Layer 7 of a small transformer language model trained on English Wikipedia (12 layers, counted from 0, width 96).
A neuron adds its activation times its output weights to the MLP's output. To switch it off is to set its activation to zero at one token and run the rest of the model.

Output weights of the MLP neurons that the questions are about. A number n stands for (n - 500) times 0.0013.
n4: 314 550 516 357 491 619 521 496 433 413 383 476 445 606 606 690 401 205 526 554 551 280 366 694 440 611 567 643 538 368 473 691 334 457 537 622 522 648 459 638 407 703 509 436 292 726 504 440 370 496 217 242 664 371 400 237 447 188 504 644 833 520 469 504 593 671 484 492 677 209 484 635 852 444 466 643 628 479 426 612 558 521 488 389 509 433 310 488 363 529 335 496 429 654 274 483
n7: 290 492 707 628 652 379 437 458 652 286 359 385 689 433 593 654 691 500 607 273 437 527 659 608 389 695 472 584 452 423 561 540 593 664 605 624 518 400 598 462 565 511 653 610 611 599 412 614 677 592 455 513 359 928 316 520 464 450 561 431 566 508 508 417 482 443 400 387 371 414 508 378 114 620 220 520 301 504 654 783 354 391 399 690 496 410 528 292 302 675 391 492 559 360 699 496
n55: 546 537 334 387 391 512 470 555 404 799 465 436 504 591 402 753 447 422 361 300 556 476 417 532 664 290 562 454 651 310 492 394 579 324 562 454 548 426 388 366 422 485 706 667 320 400 367 577 333 457 508 143 824 551 637 432 541 222 473 417 504 255 441 647 678 380 480 773 783 275 342 421 516 578 388 488 413 385 401 517 479 784 713 436 604 524 507 743 557 451 492 701 472 564 649 292
n109: 476 582 638 259 524 436 473 412 534 508 364 522 366 619 546 427 574 453 449 669 719 313 723 696 285 452 440 614 371 451 423 569 323 564 334 673 563 517 641 554 479 811 458 446 411 346 771 431 654 317 631 674 360 465 466 611 463 617 388 539 489 570 465 863 606 563 402 454 648 481 426 551 472 344 218 657 389 538 570 526 352 656 456 465 445 404 386 626 544 470 454 406 561 496 464 335
n114: 497 288 493 515 339 407 430 448 442 323 602 580 663 652 675 545 400 489 421 527 266 421 497 402 422 317 690 269 474 554 324 412 565 190 425 412 645 362 486 522 635 549 463 485 441 416 631 478 596 559 449 470 562 286 428 600 404 782 384 614 554 685 517 548 568 322 357 424 599 575 517 350 442 504 321 635 414 596 391 338 321 500 457 374 651 428 341 398 549 410 609 696 703 560 496 623
n131: 312 493 388 482 603 390 422 746 518 380 489 520 582 395 543 590 445 431 361 349 417 464 546 507 535 514 467 545 494 396 458 694 676 528 545 641 621 480 399 551 562 598 338 410 462 426 847 428 671 521 409 547 564 349 650 704 374 461 425 603 437 593 629 719 587 513 438 300 443 700 536 409 573 420 435 336 469 489 351 524 455 432 455 772 654 606 361 687 322 614 715 480 467 450 622 437
n139: 639 574 695 689 698 549 429 158 374 529 583 221 524 313 624 146 532 451 330 349 557 333 465 441 198 689 632 280 458 596 443 364 531 425 436 458 500 361 630 495 387 441 755 438 419 622 724 505 505 371 831 519 349 189 593 536 327 500 202 520 523 189 262 354 640 439 588 536 831 393 412 349 447 379 654 545 431 657 621 388 389 282 569 304 539 376 717 649 691 602 575 653 336 366 405 467
n150: 557 487 756 386 510 567 384 353 702 719 194 331 536 544 230 453 279 304 582 528 514 310 517 462 386 622 465 476 643 443 443 564 529 860 227 628 590 508 265 486 623 559 545 599 438 491 556 432 745 706 268 287 748 644 548 534 479 669 617 293 439 345 397 531 691 459 253 487 438 390 716 532 408 760 690 475 461 603 418 509 630 478 491 536 284 708 593 751 536 552 280 284 655 514 538 786
n181: 543 472 493 309 465 429 432 406 454 551 393 616 218 371 400 762 416 529 574 507 565 477 480 400 354 542 576 621 375 583 484 486 353 532 598 436 550 563 482 372 418 561 409 304 573 376 594 602 313 330 458 694 582 430 458 365 376 604 432 522 348 760 647 568 464 329 706 675 521 563 343 299 634 268 573 503 483 684 625 627 510 612 298 656 548 463 665 420 577 633 520 524 513 456 431 592
n182: 383 403 552 526 527 401 714 281 579 589 671 384 452 489 428 613 360 608 487 416 477 503 554 503 545 563 899 535 494 594 574 651 434 680 438 567 407 547 300 575 553 463 539 626 538 652 614 429 519 394 532 529 612 470 538 358 457 388 439 493 639 522 357 459 416 409 550 776 458 411 652 446 476 425 653 446 500 461 330 403 559 368 593 429 497 602 495 292 463 644 503 628 548 302 469 437
n226: 507 580 714 600 422 370 577 492 452 596 784 280 701 478 511 493 540 650 412 592 463 606 557 305 396 488 646 722 576 347 436 574 549 706 682 496 504 164 659 529 470 666 533 875 539 621 470 644 351 590 720 599 536 571 672 741 719 508 423 492 612 602 526 488 401 314 628 538 610 704 390 435 580 479 529 531 433 459 267 520 813 582 757 599 483 333 551 541 511 456 333 469 309 455 473 372
n256: 289 451 452 358 397 359 523 550 371 390 488 682 581 139 572 503 481 394 382 828 593 386 407 665 323 646 653 577 593 560 528 526 389 414 668 592 463 585 661 433 528 483 457 531 418 511 480 197 615 330 644 688 519 426 477 547 415 435 496 273 519 671 707 630 435 518 401 417 489 512 557 449 475 535 660 373 451 589 484 504 376 650 410 450 362 418 702 546 641 515 865 467 424 387 485 375
n273: 372 696 455 381 465 710 565 617 592 576 471 261 542 450 700 283 763 170 797 525 651 283 774 678 562 514 617 602 637 599 590 294 526 704 527 690 435 504 564 405 598 595 732 382 679 523 779 590 603 721 596 500 477 422 683 250 702 137 353 621 427 387 340 249 681 812 401 343 360 510 530 566 662 361 505 557 432 636 409 564 327 575 640 618 774 713 469 435 642 541 613 425 509 457 705 555
n295: 510 626 370 210 528 538 471 382 493 530 591 591 500 457 486 400 496 428 349 497 459 404 445 500 341 486 685 433 618 778 507 535 778 508 665 442 526 595 313 556 551 379 380 414 622 551 415 414 436 578 554 687 394 432 280 386 674 636 658 530 431 621 397 621 419 412 401 455 834 447 555 317 503 508 388 746 672 452 598 399 622 452 511 322 413 438 380 449 464 493 459 542 341 739 300 333
n296: 405 344 504 310 565 512 474 470 645 699 349 488 818 442 375 432 529 332 598 323 443 247 548 529 504 597 454 646 207 579 544 363 403 398 521 380 693 516 310 782 512 377 597 579 601 368 418 517 359 439 644 601 689 664 284 480 608 560 119 732 292 617 596 646 511 662 372 569 366 606 391 385 540 429 689 598 829 326 690 636 626 305 504 408 540 395 547 288 639 306 456 475 577 329 578 730
n349: 555 667 425 594 401 595 578 481 618 429 557 579 472 645 728 346 253 457 524 663 402 603 564 452 577 734 714 395 558 568 492 469 638 433 455 637 443 356 392 307 500 787 261 598 539 669 548 523 287 727 509 561 482 662 532 591 460 541 510 238 681 478 624 587 430 475 253 137 187 538 504 541 543 854 139 448 334 500 585 532 433 546 388 989 638 719 611 466 401 828 406 399 439 294 368 650

Each question names a token from some text and the token that comes next. It shows the activations a of the neurons there, in the order above. A number n stands for (n - 500) times 0.036.

Then comes g, the gradient of the next token's log-probability with respect to the MLP's output, scaled to length 1. A neuron's effect is roughly proportional to its activation times (output weights . g). A number n stands for (n - 500) times 0.00072.

"E", then "ver"
a: 500 500 500 500 641 500 500 500 500 729 500 500 500 500 503 500
g: 446 548 242 529 283 195 531 364 701 316 419 334 482 554 430 417 342 463 640 443 634 504 618 562 731 535 274 590 610 680 497 384 554 574 437 617 233 743 216 573 461 454 486 488 481 429 391 685 364 750 472 413 702 547 610 446 454 603 576 378 742 555 583 610 473 380 627 458 765 351 810 331 369 682 545 553 740 683 534 438 825 646 331 331 670 704 563 310 535 669 518 626 510 593 418 483
Which neuron, switched off, raises the next token's probability most? n114

" j", then "our"
a: 500 500 565 500 500 500 500 500 500 518 500 500 500 500 500 500
g: 527 444 237 438 523 483 658 545 742 655 401 748 668 369 426 655 461 677 547 442 206 330 456 624 289 505 640 553 608 504 626 491 583 404 174 336 453 446 342 428 472 674 440 473 216 604 460 328 202 790 476 210 295 526 763 604 492 420 621 551 686 340 528 492 643 523 544 762 324 607 445 513 403 424 653 549 731 500 393 410 293 466 544 389 410 659 462 585 292 671 343 388 667 349 541 593
Which neuron, switched off, lowers the next token's probability most? n55

" con", then "st"
a: 500 500 500 500 682 500 500 500 500 500 500 500 500 503 500 500
g: 514 596 500 438 709 340 540 430 683 505 193 516 625 813 537 914 436 554 407 492 249 635 446 583 332 501 459 477 257 508 630 782 752 472 600 407 428 656 496 675 722 648 409 392 548 665 423 324 578 372 639 384 495 678 491 267 393 466 633 535 374 578 579 584 473 310 615 573 527 644 627 279 529 534 447 410 486 748 522 342 488 275 314 526 419 429 493 523 340 366 447 567 715 195 222 626
Which neuron, switched off, lowers the next token's probability most? n114

" |", then " 3"
a: 500 500 500 500 500 500 500 500 505 500 500 500 587 500 513 500
g: 458 825 447 569 741 346 816 572 729 490 430 614 686 403 342 585 556 401 507 521 601 480 563 440 467 425 564 451 679 606 422 532 319 505 585 652 529 694 563 399 639 337 484 417 491 349 824 511 454 525 454 538 429 400 316 347 360 471 596 486 392 555 595 547 588 436 376 970 319 748 438 196 497 324 218 497 540 400 661 783 296 403 538 407 475 466 656 683 637 586 360 377 690 678 459 308
Which neuron, switched off, lowers the next token's probability most? n273

"an", then "ge"
a: 755 500 500 500 500 500 500 514 500 500 500 547 500 500 500 500
g: 310 345 570 578 316 397 531 572 302 287 434 505 345 264 578 606 688 348 764 408 669 495 688 335 514 687 287 558 374 334 392 601 462 440 560 342 386 745 674 650 508 298 642 569 467 407 755 627 630 938 667 539 442 321 521 389 346 360 581 794 439 492 660 511 496 519 529 406 449 458 495 514 562 299 182 457 474 440 442 478 435 461 705 218 486 495 415 606 646 611 438 460 729 612 280 582
Which neuron, switched off, lowers the next token's probability most? n4

" at", then " the"
a: 500 500 500 733 500 500 500 500 537 500 500 500 500 500 500 520
g: 412 651 450 553 372 483 697 366 640 208 385 656 550 583 670 563 422 499 756 346 452 522 547 447 586 221 691 409 703 542 575 689 648 463 573 726 513 491 367 478 347 578 550 373 275 757 299 332 304 522 583 753 472 562 402 417 582 234 540 430 675 845 291 506 623 445 168 720 545 343 338 421 680 556 483 694 587 629 492 463 520 265 613 423 405 520 549 314 335 504 375 427 426 716 534 642
Which neuron, switched off, raises the next token's probability most? n109

"ure", then " was"
a: 500 500 500 518 500 500 500 500 645 500 500 500 500 504 564 500
g: 656 578 561 285 331 536 405 527 487 607 525 585 746 650 490 263 407 533 411 321 385 447 484 185 325 379 452 410 242 679 404 384 501 578 365 547 377 540 509 270 123 525 612 500 537 514 395 466 313 548 676 274 175 645 604 322 677 320 568 722 493 332 477 750 630 518 633 458 381 379 508 488 708 476 510 754 344 745 649 556 458 529 180 622 277 437 628 435 488 584 459 372 450 303 462 498
Which neuron, switched off, lowers the next token's probability most? n181

"v", then "in"
a: 503 548 500 500 500 500 500 500 500 500 500 500 500 500 500 500
g: 467 658 412 513 331 511 350 448 543 654 626 428 353 568 660 578 506 305 538 461 406 337 359 712 591 443 626 173 591 531 524 702 533 241 246 427 576 498 185 605 319 554 549 735 430 290 340 436 305 348 352 740 573 484 407 497 730 572 781 506 338 737 613 498 610 268 517 462 403 517 563 376 493 354 673 520 540 606 373 374 580 619 285 540 603 162 543 591 672 465 780 582 343 525 676 329
Which neuron, switched off, raises the next token's probability most? n7

" 3", then " |"
a: 500 500 500 500 500 500 500 643 500 500 577 506 500 500 500 500
g: 277 387 676 179 423 425 581 599 683 558 338 659 557 381 649 115 459 580 566 577 480 455 663 579 425 524 603 552 565 321 465 493 637 787 304 422 586 273 508 489 602 536 521 564 443 484 373 692 482 669 586 556 267 665 593 562 701 656 468 605 614 166 366 573 447 385 455 645 547 822 129 677 595 363 449 426 527 669 507 422 556 582 533 321 276 415 762 501 645 417 642 590 529 427 753 515
Which neuron, switched off, lowers the next token's probability most? n226

" of", then " con"
a: 500 500 500 607 500 500 500 500 509 500 500 500 500 500 500 500
g: 554 452 510 579 548 358 505 394 379 514 253 396 409 562 335 496 457 588 618 672 340 637 718 477 518 607 335 842 481 422 403 359 354 470 375 407 441 535 502 222 743 572 425 544 837 313 572 771 428 379 345 442 668 493 437 637 664 555 448 567 495 556 937 162 192 607 585 384 351 514 614 490 427 647 525 157 483 710 379 574 481 663 619 527 532 396 342 553 595 479 685 599 493 434 680 574
Which neuron, switched off, raises the next token's probability most? n109

" the", then " \""
a: 500 500 500 500 500 551 500 500 500 500 500 500 500 500 500 500
g: 511 755 782 614 633 431 514 601 912 475 482 410 614 509 326 463 373 634 648 484 386 268 467 578 570 847 558 554 338 317 517 328 480 436 290 318 558 567 615 360 304 587 435 595 853 481 445 692 478 547 440 677 713 581 301 495 390 608 483 346 585 454 602 521 575 475 862 587 413 501 386 374 421 658 410 661 350 416 469 628 589 646 570 661 706 327 489 752 441 290 384 279 496 368 505 442
Which neuron, switched off, raises the next token's probability most? n131

"ess", then "f"
a: 500 500 500 502 500 500 500 500 599 500 500 500 500 500 500 509
g: 485 608 483 216 412 755 353 414 394 622 315 330 507 531 517 387 345 554 372 634 701 347 781 476 719 617 449 417 490 649 464 429 470 672 698 397 685 480 332 540 281 503 557 429 398 526 543 202 447 506 588 589 336 184 547 507 301 376 385 345 548 642 699 674 453 435 519 618 608 413 332 354 399 478 657 282 736 481 671 609 393 614 417 262 434 154 684 392 581 320 721 562 513 416 282 364
Which neuron, switched off, lowers the next token's probability most? n181

" K", then "ey"
a: 500 500 500 500 500 500 500 500 500 538 500 500 500 500 500 500
g: 257 703 638 351 692 617 509 489 860 413 315 475 525 162 694 739 468 492 677 497 455 489 477 453 628 768 722 575 378 490 677 388 406 511 429 475 502 362 270 554 538 621 540 775 532 723 611 652 510 697 301 541 381 775 368 463 309 362 420 722 559 490 371 526 468 356 735 497 520 418 374 526 333 531 637 132 538 398 660 486 579 277 583 485 726 642 529 430 493 369 450 377 599 471 363 543
Which neuron, switched off, lowers the next token's probability most? n182

" 2", then "-"
a: 500 500 500 500 500 500 500 599 500 500 500 503 500 500 500 500
g: 603 429 465 284 628 540 595 434 241 670 455 277 501 624 373 396 511 708 362 736 512 473 486 456 380 239 755 370 336 467 755 539 608 582 585 555 629 393 483 554 511 754 598 313 621 623 411 459 675 303 591 413 435 625 494 722 575 489 635 468 395 478 301 316 611 497 314 476 445 456 283 294 637 564 659 639 326 298 407 554 541 488 699 236 514 691 413 447 673 114 741 461 315 367 415 711
Which neuron, switched off, lowers the next token's probability most? n150

" |", then " "
a: 500 500 500 500 500 500 500 500 500 500 500 500 508 500 538 500
g: 593 548 605 470 734 544 758 617 492 440 244 314 513 748 294 477 357 147 562 683 441 387 635 499 717 476 309 396 120 712 349 507 552 520 465 517 607 448 455 534 469 394 738 248 508 528 321 625 440 410 541 594 510 789 580 504 419 434 478 513 655 649 778 555 450 581 407 621 421 559 601 570 221 552 611 810 329 407 479 401 306 831 341 435 583 566 435 470 439 489 616 615 466 603 348 326
Which neuron, switched off, lowers the next token's probability most? n296

" The", then " res"
a: 500 500 545 500 500 665 500 500 500 500 500 500 500 500 500 500
g: 389 675 560 445 451 440 656 413 626 644 204 477 400 596 605 604 299 376 508 403 551 488 790 603 573 513 497 530 721 424 239 520 457 287 415 563 771 393 268 399 757 729 420 504 171 642 422 203 333 201 414 492 594 403 476 483 490 339 629 388 605 553 731 446 399 399 471 558 218 561 628 475 387 379 455 385 472 494 473 433 449 493 504 533 347 366 118 587 414 529 466 376 265 456 766 685
Which neuron, switched off, lowers the next token's probability most? n131

" the", then " cont"
a: 500 500 500 500 500 563 500 500 500 500 500 555 500 500 500 500
g: 604 640 641 517 350 243 557 658 666 695 381 492 448 566 549 772 532 453 538 491 377 409 717 289 712 284 585 795 786 484 473 368 430 477 309 418 711 444 406 295 356 420 335 573 612 696 568 681 642 706 588 435 685 720 532 439 354 612 517 546 275 792 496 543 303 425 683 390 256 297 613 413 522 414 345 314 479 526 478 622 500 525 571 672 484 625 390 722 529 551 564 495 574 799 664 661
Which neuron, switched off, raises the next token's probability most? n256

"av", then "an"
a: 500 500 547 500 500 500 500 500 500 511 500 500 500 500 500 500
g: 606 775 465 596 620 400 653 517 451 427 513 272 196 605 470 492 340 769 739 444 410 470 449 510 508 233 702 300 553 467 642 381 402 456 604 184 515 522 477 392 312 365 709 520 303 643 597 371 513 501 619 716 388 420 482 669 562 541 473 330 546 428 380 695 690 518 478 282 708 533 412 444 387 464 702 218 656 312 341 533 521 330 649 554 571 502 485 486 583 744 764 772 340 365 673 681
Which neuron, switched off, lowers the next token's probability most? n55

"uring", then " a"
a: 500 500 500 894 505 500 526 500 622 500 501 500 500 500 500 500
g: 490 360 654 607 459 744 266 316 650 509 800 693 390 249 678 333 520 454 414 316 512 370 460 591 504 753 477 587 690 620 448 567 542 661 252 376 522 547 560 490 558 460 592 390 558 382 611 348 721 423 562 685 354 495 834 469 362 746 510 463 209 256 539 621 482 448 391 404 339 659 494 823 431 349 442 757 594 469 428 624 253 511 620 496 414 610 570 550 598 496 259 448 446 714 409 289
Which neuron, switched off, lowers the next token's probability most? n109

"ong", then "w"
a: 500 500 512 724 500 500 500 500 585 500 500 500 522 500 500 523
g: 427 714 642 446 840 308 305 645 477 515 560 534 308 339 636 368 385 288 283 523 489 619 339 454 274 676 240 522 550 716 690 489 418 513 414 462 604 570 254 589 332 313 527 658 442 289 531 660 562 526 511 599 233 491 432 302 465 678 278 735 570 472 356 653 547 512 302 438 754 458 424 447 648 516 647 704 568 570 422 640 472 602 421 236 573 504 416 370 395 448 601 569 550 634 274 157
Which neuron, switched off, lowers the next token's probability most? n109

"|", then " D"
a: 507 522 500 500 500 500 500 500 619 500 500 509 500 500 500 659
g: 385 536 542 177 443 809 66 705 432 504 833 427 411 430 422 368 399 434 351 452 368 536 523 598 392 591 593 307 223 327 679 399 462 593 413 501 464 491 534 336 650 469 606 865 570 335 822 636 420 583 653 536 572 291 485 433 563 639 477 477 474 591 374 408 755 603 456 370 509 459 595 715 602 582 450 285 484 464 383 492 373 338 550 512 470 660 432 336 729 429 335 415 333 458 443 746
Which neuron, switched off, lowers the next token's probability most? n349

"E", then "ast"
a: 500 500 500 500 537 500 500 500 500 643 500 500 500 500 545 500
g: 470 667 478 633 459 256 524 597 623 319 526 339 565 828 555 559 564 710 772 354 240 484 480 646 645 531 317 576 500 617 364 527 466 396 599 468 449 662 561 514 558 279 583 407 464 385 392 632 585 571 288 304 505 580 282 623 756 729 550 382 669 739 365 687 425 618 436 498 844 550 598 366 358 506 269 402 509 558 520 513 652 446 186 479 128 640 608 468 517 576 714 480 255 471 583 399
Which neuron, switched off, raises the next token's probability most? n182

" a", then " sec"
a: 500 500 500 500 500 662 500 500 500 500 500 503 500 500 500 500
g: 533 489 351 402 510 507 510 569 372 751 517 353 666 509 513 531 746 541 419 440 642 515 426 602 478 640 567 630 635 508 269 840 684 437 462 394 491 424 584 642 294 450 644 405 345 853 527 204 631 556 469 597 675 591 643 658 665 703 632 296 633 329 463 625 626 720 558 456 472 485 677 568 748 357 512 412 713 345 567 518 671 562 398 482 272 445 678 676 321 411 384 263 485 241 750 724
Which neuron, switched off, lowers the next token's probability most? n131

"j", then "ect"
a: 500 732 500 533 500 500 500 500 516 515 500 500 500 500 500 500
g: 374 530 366 604 685 757 543 384 484 325 507 492 408 63 277 704 720 662 520 492 537 224 632 374 358 644 539 526 529 606 692 531 424 531 236 707 255 310 469 630 742 575 577 661 408 545 648 311 308 417 707 411 456 752 336 708 492 225 549 424 473 569 462 683 497 259 468 516 529 452 327 378 450 461 385 449 444 396 621 365 265 429 384 621 516 562 264 411 381 500 391 660 471 395 395 396
Which neuron, switched off, lowers the next token's probability most? n7